Layer 10 of a small transformer language model trained on English Wikipedia (19 layers, counted from 0, width 96). Numbers have three digits each and are written without spaces.
A neuron's activation on a vector x is ReLU(gate . x) times (in . x), where the dot is the dot product.

Input weights of the MLP neurons that the questions are about. A number n stands for (n - 500) times 0.0018.
n0 gate: 739587538446747606331600346487357536503483396500494497534497548594426309612487458455531482668425266506703600428343411274470417451623568723465592510547587487454374503526407503475613550594630458454434303411633655378596560401552710662562368628527589478552517373500518510470636263305563372636
n11 gate: 500380531594369574693379439565567441353400542530471313454661580563373598458605550451397378509720482635603446554377528390472595503622464522442608506526457572572637603578605638540497485621410385643409584605534534507478210440366541559634494435571185463481332426436351307472679363561449524679
n12 gate: 504521500234432684558596440072484810454508456293707605342366573617521531430301410389504461700574665584530456527451603589272489474450532145271365566576674415625388570496524436470535402488355585233477400567622542528571310378655602537578722427571473527330472641729471698449407504648726466523
n16 gate: 186428580486446559620391637474395672573669427530490466610097301528378514625500553476507478571468503615457446561282562357393550473475537529653404398387230683465507356560489598572612702519527482628534472565345542681514414468233597370493367427629721573662445534636394423661721378606377537479
n19 gate: 595626506593579361449491525493320602641442441576535568470652557500448444415434587606454405571625417233535644387279681533432322482608457533387510236556478392564570481545422389621582615401366541561307500627419497463322415629573668587449417780576436563535543436507587529649587557460451252596
n38 gate: 516411414504457448583429070441399549496500685388580599449270380557414474362496649515427510523530679377205360489383441587339608554383401356489588579406685666496598644579569800637616776463399470605478700415756421476415365377545485801311346575580573411447299547634596417635544650347508565504
n44 gate: 551301562458538280613460452476650546340617435544479310639547398364684314354392330513442380534497404631442626534545464528470415381576448555572476596421678580660480583739426514484391768621551457468613470449636355583507439308533672528218452408372453624649528503507450616466444507771473459368
n46 gate: 414597579435536428552406585471439486545507247417590378784500735528449575407318296418358541334605614472661346292382342587330493513483431747445584385540559462486535521542699547537687544631470441750371608329623600496571258507566581632615574500583327349559547450485520371617591555619189483463
n62 gate: 513404315592680500176284512385482543689632367313708574656491635427484332651361354324558701405427623664589496612459492571439447520620322500479410496283279500530568428688483522600720384555365181565604492622538288352435748431513798690568277487426806424772447516133396658357714527637317430645
n81 gate: 503590602570547461510526532395473432653465342414661613575553725510476529565574448443553312599582434433653457484365608544556734506545449470455469613584529364232351704435464573481590333500562309543241439825468452371167444615506382482627516346634470519523480519354479600474500605466503506491
n95 gate: 296493343366608484542487465500466490577664822612398370609407387490548400444571253442459542536651484584399316464497429531636401454392507386326369471415393555507539588444530369644432525493569493594663666467532383668443513686288550648441405552530401500435612578848626533546503394635323594662
n97 gate: 368336520433422480436624562609422540456291479485541578517610734560391599381650367689621682512767670334280479350566488370529447473484663488385589472479748524464444360352467521649353461651408055584238504598480297572300422565764488333544589552404394532380467239681560644728458563890381519562
n108 gate: 433544252325415565590466557392507669503562579480468594547374473645513493477503643537681387521556460599765309594383354762703667425614270674531431400589600693458380528445676454433568507311460621579423462500534736363528486612304437422393430425573570507266539454448396455679561280264426430587
n110 gate: 398598413440349512661410429445524500379438375489481571601432393471593725643636447540526583509258537361506566568574653479613639417662616488564528564415523421408561638521464458509445700365463403511451573539503503300545392431620348422544494639331589555518549402462428465718546310403644438454
n120 gate: 262508458458588217836619429448874550508504504603592290698567469655549530326386352557410616610391589489432484535575466540398496511446395377405520654460531403590396442361528591334742752267344488279425435702364381658531567394392492273558541439564711595419186563504467604748581633640445545571
n121 gate: 485393430505464364491469622387580356598576547556444541606481453479429642586472486530484554435386420556604502469368498549517563614512500597574358424338448486490479526595541439348547488421545564577412512587572575312459601418512582406372424512617517656519394477452438580462490480564677523576
n145 gate: 484662370693614488485267509375579565536467586556435518510772653534371454544397385591527531406351494494547601734402376503441553371494407595582344509484429525630518623380516253596622473394530438474533420368412463607556591466645497552494644335429444615762362382387514395682510484462592479410
n148 gate: 516408400413549708615725438566598420487517407433647386357409487452596456433601574487472541626545546368630523661475563463636612440676480398632406430589478503503659331765546428325266516521488573390422487696541573537338533364392487440647333402506568673513440375551386494477340373441752482357
n151 gate: 486248555455612703566382407438422563373648521462606615351540520872470337722487433383391425544393663559551649473449585386440421440500338360441479454699371457537381457444530554558490300475452440472490470486597457656739327567612594456298580516706373526546528468361481649460552486586469719397
n154 gate: 594444340526414852443622794454473557280528559533427458450491656619345729559461363289445396384425623569543522562542427450148683558579473207461251609641544500721500496263451432680509568811471509412710413657491609339504652692172602620544704799520456560439632270311578215429307161550630319551
n157 gate: 460258547639411535512586723545333662473559676666442680492224371421522426606445452290347378556397668527626407604538512344532549571741199394442313350726555646484362251524395341604610485649466701749461693488635520318460633187654504537456239426620512438595377549453652563347558574533366299611
n178 gate: 442371480465500552601648492588525580337483479665651582403549508516650381523377241334543602435350663568690327398628449433186550557452366409449669520717340275528472641701336686386412688016396516523457284730571344462557442451821692641335391408397537611384333500418542536512626407687768384496
n188 gate: 452633497248462513463520474469610493447375517360463655633483659497214526644253487589451673422456426526379572392548681615687611405493514631457394680427627376601393500467636490474467614475417537471588407633487161248622418469607320639490526556537530763427573465389453497361447451483592580546
n205 gate: 529592625329641176258740571500507411600571394621442531513581494337428635573415250359500561584564687522437487513503594490571533455452470363484584510424411633417592602421419709587617435527479544618373329610618386493513610526326410590414555522497407484659480637544554465587407616309344473435
n209 gate: 540566524512594551320603493426475475405403377437280529541547485418489376413583557609481482577721457446668594465526321580487456446547593376459554650572490402483473330485414401560461514585559569427495569500531505513548490465579580540539323563529350517542567604431500564610417595431566479421
n211 gate: 441391682358486443598611471511451446470417517343655418444278577561669450474470201404461328555449520427537251633516623539425494484561584500430372359535403480500762483581724392424530513594587423677674534610305584532452524606658391749581480577435394370487318626435535389411638542692459390687
n212 gate: 547514480652510379424240539459459302392613555629509542469430376590461467560549530604426473443530624601376751711228552490614415444338521425412622467524490599627563540467622313600224371379624596487490651378532352642608713634530591713464304523555537507408534661404360487524406420346517589468
n216 gate: 552563453511493507377524494546417428567442416542411464550569613601351543559347591459494405480487458385656619456477569511518508504456578583448546502543583513487550476487565617419489466589515458621462432612582498431447299540552484564542549520516564552393409437472543332569594413375522538370
n223 gate: 402349594709524526359485448341524435665398654489535437508604496538542793690425181564711434496773489620580598461474376544508558594126417524320452660326572454500690489408411582399239582611233519587679489590552511260442484426500566493515308345570388620645770362336575462423448524516621387693
n225 gate: 573554549464686593402588407357331493455505453522510504438495529491446453646338362543473502507484474405467514539421439469532418511585569667417435459668470550399477477548663556413611467471544495578480550486688473373477600595452544472555431534504465421598557408407569559386543533455512526438
n238 gate: 590535587566663497565468212427343415509531299584522509690530477370580480449546606442523508542559517538593578494647546457548386567565531449491389482503412679450500693732452494597532517500334371357477430497534453642607545437594417478406676445430390373450576455538602526393420322518187593506
n245 gate: 661496552397471544355724445391492492238590504381355539226308424573511659527504606508563434708581290584540306516309540450410511622670723566369784411353613726492548440625138380535256386621427786619543737789575664424488335533528590328561465648334565389323399481582462645426352462604529446747
n0 in: 599416458406466458687533523582578590479651600440561675576695390515453280465699585292456700424458631458507497402573370494472560574494689367521459325622470479527566452422316578397395617429483470394476545220571416528706595359593433457572518530367537396524422368487542482515651632541494488441
n11 in: 421720487184542507402463467654424473430543535314413676563565607540472450410341751609533576616605451546433710371669312574719449717433640434368334564640379453544272429281428638461557457482419534510470403307546600571558579497413391545520611680577568543409629355330487470486518532309493552497
n12 in: 545479434442496347476693331331427449492483504579580354438424492417388406394469660305734561544400710555256537648301632624520406459456335891652437567340733745564480464872508292531394596534602464519272551585535260712564334637291347418635765465417444531393512326509545377508355537402642599635
n16 in: 411545490709713458484368396628660364599266601429363513432503593429477541528557529503450523382448534462564454516606351446684546705471500304519534510416545368500516616574487334352404544243534497454573625748456253497618718638632500741513525446405673535400557355497558513441554470286440444465
n19 in: 334481618518417467506527634475549419438656242500450654387503645683489544471467391553555554691500500512592650503465606575415537443407600457279522437407503611512524602533787651427515462545491443503412679411603580459317549537416403506464329616382561432449488520732354344552491403500261540468
n38 in: 590611538609417511423325061472524554647508548504511600440438504362399553540477705285671615760658552413555335380470436436426576493350588563659536741520546477481576546577410591609428310648162546559507328629800546508523171488431341591350426648711574436527408555343658619442311560381359463500
n44 in: 379408552342662428566190468575581746766588473478449252624497484424455494390494440419506521433520357708605507443383445298507431665303401571581521362462218470583657405513567628413722516567415493428708657460468523404610567580516737596461471503503450497497585450564540562467541421524497377609
n46 in: 656649549636517670334724481524510536480489517708390362396621352404503461506634684484577419611567519356529741829487520572604572538533507503311566569490556421513484450553375476468247526447494675421481319544484434462736554466308399409497359398351651604388565582390385596328434479377598449371
n62 in: 360537543481445664412621538581475227548448338249379595796569447672633336505548603822415429673372491708484741609509476424421403278446724465322387749282437647032544734280425696548340552647345729505495437145596209664445450555383450246617713456625154798554576435752500559281735842293525622286
n81 in: 500496436391704447763454381403419410209523388616533392496405628363536298404294366542556614700460462525417588642580239455420360398612470404553716443582461493457564597471522633518468699531404324414500661346588514677416673376461624507273465457292525581554623459577770504613651669459415714385
n95 in: 448427434638451508424500579503572545589698561572402304594423500723554564487528384428443370551577438525376627392448566521560540444514632457472527584439388494613553553368563303561466495603495598554547584411296357553420618546393397521542527489696483666211480422476344489423473450550448632544
n97 in: 533570692265717399439298461504667735360639306496216402708607359516278496523600488612468585591480429344304538541355440470566650454431674688812457358766310256619407638492778425421548547469473626605448435355576383602802521475354459592508591649306282544500508407421336719463649296622383410524
n108 in: 555590376342537627273574445466377625641650463526434396522491538527505456434338666421526533548635578515842442473428365503634645523734519448438478396422363557641396327506573420447562497452463601454380509546424672544497280625372464639407625346464449524584593489468478622454365475392460529517
n110 in: 409589451372469445636448435277597400514491356519451697494480483533563659516478396604532588489270567503485463413567601468551482360494439394629611625538611553494530719419432460451483670545551395455549503543538257547412548469497413384603516720424520667531468399563518492548459305569457463411
n120 in: 353686382520541569300726730625466367619464535529491451437547579534567658379447412539416630382416677586661356368452366726714437465490441555411458440469467597335570517370790710657550523518596520283595321462497470493357493486300541519554597490390449605520490513331353567493371640621312516477
n121 in: 518478474507417403569458476467541420423550505649597441486577411576526493524487426412407569686527500496505429452351465463514385483473449610575465509461493614480433540520534461299453348524446531579452502473496684437600610482409588420464598513672543621484512521548424571384514535604463543472
n145 in: 468185713483698421409382266587719392610463616357506493588578389440656527420610454723395640281686369710554486581551473398578570490444402356373456552395563322788681465570325417524552469504477406373667382439418472390607514525566574662503564393398666503535300543639500350514482416626414477619
n148 in: 812497388411407731396526616621563516423541594469619525558316449477482465646506438299538447562471622529564377549347487625474352457474557350688541671577558523441474422341546510377433361587525464590592581583456603378520646167600674555289484497340454446642631475528418536694466368554351366446
n151 in: 710634640415586562601369544442632364397537262507452358515422424434535414613459237729483402747710399534496593232651353649578477642350547532469372368464583542377538476531418403486255632627700695626514507546735493566599496535417331579528399483510616455587471493549500382461245405464461450686
n154 in: 572391458381669407582527694581484691272375289608414470455647481374607616380716520331432674516425447318509464476447196492397563378449186464654768543553562668378640531574456685565469637504343629399630138584557449521432444619640468496531515624557516512461520410601426145866279390431552549626
n157 in: 792705292321580456378678575712546167544253415481384275462723621610393424442532475620626544442459178504500634352417440759913573512598534613348423524568472606504297378561554676428557405509367581426528451600592383419521346430512517458610445464433628741516805173399538675500543474323583480346
n178 in: 524760379341557433587689531661455698465712430549551481508556449572644473147429500437396608585420761473373309387465555421210700541814475549312738480640369536564381222671447496512543488218268512546446453476449409604460662468619198492349589771471440383552240553530522536565413550574419729508
n188 in: 531478533628528440661557438462517523470514368781657441363463523342540493513526591282471500429652646228334362745519493650517503449510360845556468426382788547490543493470408607674477542406407456532399433459474180577445421442416551487487425623601483252386503526691440500561602447497469590608
n205 in: 321512494398769419375633540530341424511500452522431455628412399383563529572520515503497579367603570580474601526551551494521536497491451270377586535415323625421520366462485659460578591666606541603526332461443486457408622476520409665480604468631435612683551636563585506355564579434306377313
n209 in: 457394564484528594355479491596678433450525366515377534524640553350513473526543567450502381505616502448672531481482437546509627502431469322525495514617557459467362410546401486559571437545500525540635420557468505560596361465433554476491433552623376418548555452336474617416435500531590564520
n211 in: 631388513497490432608468541207651484561500497578611376681318406238661497469439444439544458536408585474590500407424561377314413587444623500684531395707334516421653294454637510494594481591525343494417331684346513442453567424484669432618573341398550564490490697482549307540538373581570739605
n212 in: 453537523615509511403574622622382534362564559633387647339483599514440325358463638539686443451526492514613488428478382485631448573529479615523593454536594711615426506509518500380517556497486586620623432547447577494285465599355599440534336641490569630329408544359419494587386500435353376305
n216 in: 419495420538573456320485465487535500508397438480512353520470568575405555602494578460539409572502547413660504504502525502472535496461471456386646361527509436418534485554644608427434552479574545559442523581320543406426469607615504561614525595667506506509511447567486457489525446380469494502
n223 in: 507369645567555553572425807541363493514443355743348340549391560550578458689500590648531415496587676496386647373451296579467660582148463375567375267612407518395475608281570559426407727585548661627416346628398611489482606642536453649425448511661525461342616545315601500402515391552412300413
n225 in: 547500449562545593509623439380392533539565579465492498532429444502524369650388344431470492613469511470495554628399468350529444426568545635464397578588457552590539358589607444474554483544494530481426561386649526537487447527485498442574464619540423468463561379425488607396500577509399538513
n238 in: 606443326415448688600454477569565563714578704535457594472459318430533503564411584493591506679480548507309493520452539462554519386383270521839444810639450500513520327353388297559616542536462633449565417585513543511466510568463293402507396434601510421756545417285415720378479490282476407588
n245 in: 670404425647444528631411429603316519440606271494597469507442661417381459561544597425494451523584509421496379416380481573208379667433430484620564513706583602516376542714679503591475568442442449677541554513569351396503477805653649627465348478477494298500370329466524353545507383450533540366

Each question shows a token from some text and the vector x that enters the MLP there. A number n stands for (n - 500) times 0.01.

" in": 660593617512501467529492520522438493499321453527388455239511414518297634494294597583295446369576530567677732457562561552471659539517214432635506680495707520558387682521561463479591545598369385517467526337593573458361394432491343439488444587468591538503466669667460542296493539590454500455
Which of these neurons fires most? n38

" where": 501637511553488412598497630413547489538316563323512502285437312457404393635228578494468505435693447523604617445628445386493569447386378452620619606468488542453563628583575399330606501413485500410397552530464544322433718662541493237473482595488531569426550835649428528411538592573452582471
Which of these neurons fires most? n121

"n": 546553559460443484610516503829426580456369527423383368357488330547536508581409648493667451459366465701813615318508619406521523538484307492634461551537485667556298509483452604394659424408421456417417657431592623378428682571584420438499421427562509518489412379678531520581448420495591393375
Which neuron fires most, and how strongly? n157, at about 15

"ed": 595423496425520555504440522865469517416340549433303517349523337667477534507303575453545366483365535582796639453403540689543493511528431376618591613492526576576430621568474485492612442461441462426313630393672631322347666555640502478624442447350455403496453387614554491460527460428531579486
Which of these neurons fires most? n157

" pro": 637557615541565426369567490590571514413290357329512469412645292440403504571327544557670288382594565594644717421501571463491506507605436480579582402390475568511430504592556282592806590457465478576588613408451519553391460540594299302479551556487391441621487522628551471437287476578618604398
Which of these neurons fires most? n209

"ger": 658571664458515516519550535714576524411557500442393451364567258688512442533401466536555482401614472567746744354562592483411543487410526408688619572567404419637420463559469507527567497336406426594247575254497553400438410599585384361510388521347395457627526526587403547513356535566652526411
Which of these neurons fires most? n178

"log": 630576556417599549626392612719496482337614385381393461353684157647447481576370555463597490498666563562656698338583580613484586433494529548640476470515453396686348460589462458399517456513491312542332554388482521520455434550450410397671589490452342444591495540614365464502382469554646520424
Which of these neurons fires most? n151

"1": 612345662511537502761321460661470479505323427407457400495467246484432496719478569463352451368503580525838720436446505421569521509413387525676569496549470502594541571577393552421544459483351455466436574421445452616400444614645400322585500613412367476494598587534505543517448686614533431399
Which neuron fires most, and how strongly? n44, at about 5

" You": 585516602465470438449350670441429463485264409417459519463424270441650333584422530336310237405471446535670579478460616558488598557527569600643487480355451471457557669514546505441663675539466331438462552398499641532435489706618260526446439507401565568490618646577469530467654576574559669496
Which neuron fires most, and how strongly? n211, at about 9.3

" by": 513444583481554382576501597691495607563337484427466413293506325505496637594153503456428578542611536547733615441470543481546486517567387363515501548463416508448443711459677391493599565502356362413483584375517642474275654485513368437502608492535630550486440694551434476293372709573534564426
The two highest activations, in order: n120, n205

"0": 636544575434469412641497588762482479566324449399353374452632237494529467683462652372403448378483559512745742476389496456515579486497351454630465456681547605682497551585461560271524405566381364434456463421571467436497473587603356383656395617415510514570563468632452361580608630483463485430
Which three neurons fire most, strongest first? n157, n0, n216

" daughter": 653543553571514265573584538711430500465413537412440565286585336482405526452371425420523606449467546474611569470372673400375508646424530436769663490478627606452647665441598418607714647562369447382417443422320561440421625614436468321449563615419372473481596599511472485438413552306528524566
The two highest activations, in order: n154, n19

".": 596542408464581406533511359539457588551441522390440431346434424467561551571187615530444411394573407445634570469648474306439612471496435516756716564588529602407415546541664441433455504506320494448457620477479570387410753777558368374564513577400531474444487665700416421607454586611299472508
Which of these neurons fires most? n245

" previously": 567560520564612330628448709600351558458327471368546520302474367504381591634159501402541488377412429533594660448417404455527566605564399441665457661507442567495439506554558526482562610489479325479546688460416511446277612758599424474491410380392656467508522537582487651457587441521557438694
Which neuron fires most, and how strongly? n16, at about 6.1

" ": 514395548521435416625418648662312430480358452330401357406402392458624578551400567446528373559513614553673709495505465614456499576461377476652667487412530553442417649520579407387760507435342189446654529379528577493388572585533429393586572480380575655539383721638451446577607408544443540549
Which of these neurons fires most? n211

" is": 559635539478540378509502590669427625490311617384440355223532395522373504658379546657540489415480627523620594406534393639431654498415409428780537576568496496454520583435591388410584572672370347325453608353462504467352440687410464487473398473373567539526526516613567605394530466462473504778
Which of these neurons fires most? n223

"vi": 674600434488687493614573432647412556466461549447463482507477261600376496517391516547463581342560483513703719313725612520564432393450449694739558515473477522512752521583325552384473509509377322561460540460496393553407631537506326471337461520388411476503493489650413652397363412625529440416
Which three neurons fire most, strongest first? n238, n44, n97

"or": 557444501464636435573546413658474600407471587426473406353665293524519340601222495591642567456478623471680674493472614472409424615593505380661579403619430497506649617489522443571619659356399450500379440342521628536252589633662471324351435468401411484608575440613429488351471461491556587463
Which of these neurons fires most? n178

" exception": 574592538529575393509376594735356445412394563389388505423648303545421446490231485535469522454622500552612699441427623500350500656501588593600488603486434566528593677416527467452638581422579379405366351430420488502476592561590543174606484629325377364488520673390538616415494419629582564600
Which of these neurons fires most? n97

" the": 456540523419530415573433640653407453470291426481501237486567324501527480468143511586321512392476616462715627631473625495503514427499552598585448577434442510550442638540677441526538549528457354418449439463468482360315396548665464385629459433441573604769480623586638506345622570530583535566
Which neuron fires most, and how strongly? n62, at about 7.8

" variety": 454626486401413415495506502584402411485420488370516532223749233519427459622195482449623438349549546468590645441429525466470504446514593490693584527417531476600429475578471550542533614476463502447286538464540557631541507670540470343631617563357420393612601693518303578417559530502645494675
Which of these neurons fires most? n12

" nominated": 575594548402529367517404555658441469363246543377406353240540348498603556660411398499527576342416545626578719566429481546451554532543453630656337495524466602577528573539701359558561451478437551403449502402478613502302565574569417399557405343495592280580576598580697496574535468430716449543
Which neuron fires most, and how strongly? n157, at about 1.5

" months": 560582506591550386490467555674493483530392575414492438352518316539397535513279563357631450356479425558644734507541494355436579525516366392631688443347554641362328577775558552430594640484554484525461660338633476395526611692640366377476364629343529304517581525593375537512554435557531480380
Which three neurons fire most, strongest first? n245, n44, n212

"\"": 610465636565540391422504500658504557480353471520412402303615183465622556620304357529470416380631561473707621515442646455525683551379455624642497559496490443404517658477554343343517561471228431494395483347443598451381543608605452420649556459426423350604461582557517552552513627604536547568
Which three neurons fire most, strongest first? n223, n145, n211

" Slo": 460712622365563412594460494567394509593381474527506342347434294599410523717454579531399583330489518483614587499589527384545413529516544632675588363377581460687402557592370539524673394400397437390532552532409436542340491581518239346540538378537443606547671516706626411419340548509652535614
Which of these neurons fires most? n188

" song": 645563650499548403328477621607262383425404406445514520268601272521605535510321463395380517343515487508621731377387546427541527551390372505681596637398416474324607688528556370410638553461444454541431626322502535637490627554558441399445631512387530467593556648530516495604458569576599510612
Which of these neurons fires most? n205

"8": 710601567352527514702530369612522527525429505445401444355632292472441403716354585535417521589526610546717679504309540364426496600539380549585621579489487610458480600498368515265525491460414426399456494322561534488386508719626361288602441739467569367529582509506398421504577545553493427497
Which of these neurons fires most? n0

" air": 647571693486516518411487602691417344405390419439487346442705291597460631421262586378525319459424569481704795413509456467596581586472324472624491606359606580507403566519554436490521416499588443445553581310623642588560442566426409376485408623536430387653524437595431481514372539511655536434
Which three neurons fire most, strongest first? n209, n151, n154

" to": 421551545411493556578441681477342586563391520371433551361384360415459440544255601390480304597421559632728633410482428492551532606435332326702383596463550602474419709707661456542626676482494326372469591408560575452450500557571363428437405430445628629491544576651430484368528600486524536611
Which of these neurons fires most? n108

" medalist": 598607589427632373523587517713390596424461438314493472265540326595580550621439455515574699363473509458602689373446509322477607469364476568703550452482515596609585557491513357536548502474398389434541675482415566515313546572514443285503431262449548348627596510641464423529409472428727606519
Which of these neurons fires most? n145

"ian": 670502606447596371592476513627441527447330377572445457388570325592520334571327546343389536434625396628768627304515761563594406467514626519698632613575559504559547669545515519390525601408343375506472460439560620488335496515506325437425461531378476525540454555620518405347454481575583496315
Which of these neurons fires most? n19

"2": 507531569469420423689442551741338528492421628380438402508456316447450664513381614383429447355569546480782561481456477535589501564508239423669544487416428660647446593554484443441552514458326272451585475470508410503465522661625348278643386599454487455548641646650541426591456648601461509451
Which of these neurons fires most? n16

" for": 496541600386564454527476542545507466577312446422458510288515343456475659480134614485458560406539554467655599578433508599369485539551426418604447580458535536476474652667689436449550522451443368427565569366654581440419464537688365328491479430402707554383439699746374573261579557539550584571
Which neuron fires most, and how strongly? n12, at about 2.2

" musical": 707638598441530358399556527712380363454381431449496475277678289496568620535243531307446542274595547540605760448444555430529400531430528509625596606546528415543622617553446449500552542421422534525404496391534598608295557449537470448455560639374420390697444660539441546410483413551659469559
Which three neurons fire most, strongest first? n178, n205, n238

"up": 674600554505557617529496368735475609421392471397445482369589250563484306446356507587534393317636561418734715304534604549443474419538464442674412407597585516568597576605373459415668575546554338553424603349560532577389552578617407265454425692522419466522489591523420496466471454465590462433
Which of these neurons fires most? n0

"\n": 416630454419522326584530440638445491630401602476486363317514367482484539607300429540361393610396449505651645480660459674604770509369421478664663581409512599453582606459536277480623498592356332573436580403457509367376639675509426383476545486475463450562530690669352447475533407606437575526
Which three neurons fire most, strongest first? n95, n110, n205

"circ": 582600536460616398623403607762450633446474477342354468337600333599314507467372651591621320458660426608548701394515607556544475440579267425498432585462694548468416570579453562365553453368363351520461486515563628458468668439470450334696504716408496514413498591591340476403508456601487600513
The two highest activations, in order: n11, n19

" she": 592644593479514376404409551525428420440314642374416464347397375555454379473358587407349541357498550587610654477448460416495572591365284498662778515482392535425533673603471555471656541583460465462437728398305449404513659728409361426462550527350619563670565410748584565555562546518488539573
Which of these neurons fires most? n16

" of": 572473643414509470610555470480428617444377525373329526417514268540498610582210541494523482512580474494593701571468665392440511484526429508591642682551650528486509644740499552580661588581405396397502438332677558363420280531550284446485568544494525401369429626558379440238532520638510504467
The two highest activations, in order: n38, n12

" later": 581551517580697464480480547560532551502289416337396522351425347520380605567128517460497655319399564602691676557401450498436607720428382408616557683392530574426442563637451475483465603464449396481532721334511548463355654597614388402471421520458588328517530554603499596436497448528581490572
Which of these neurons fires most? n245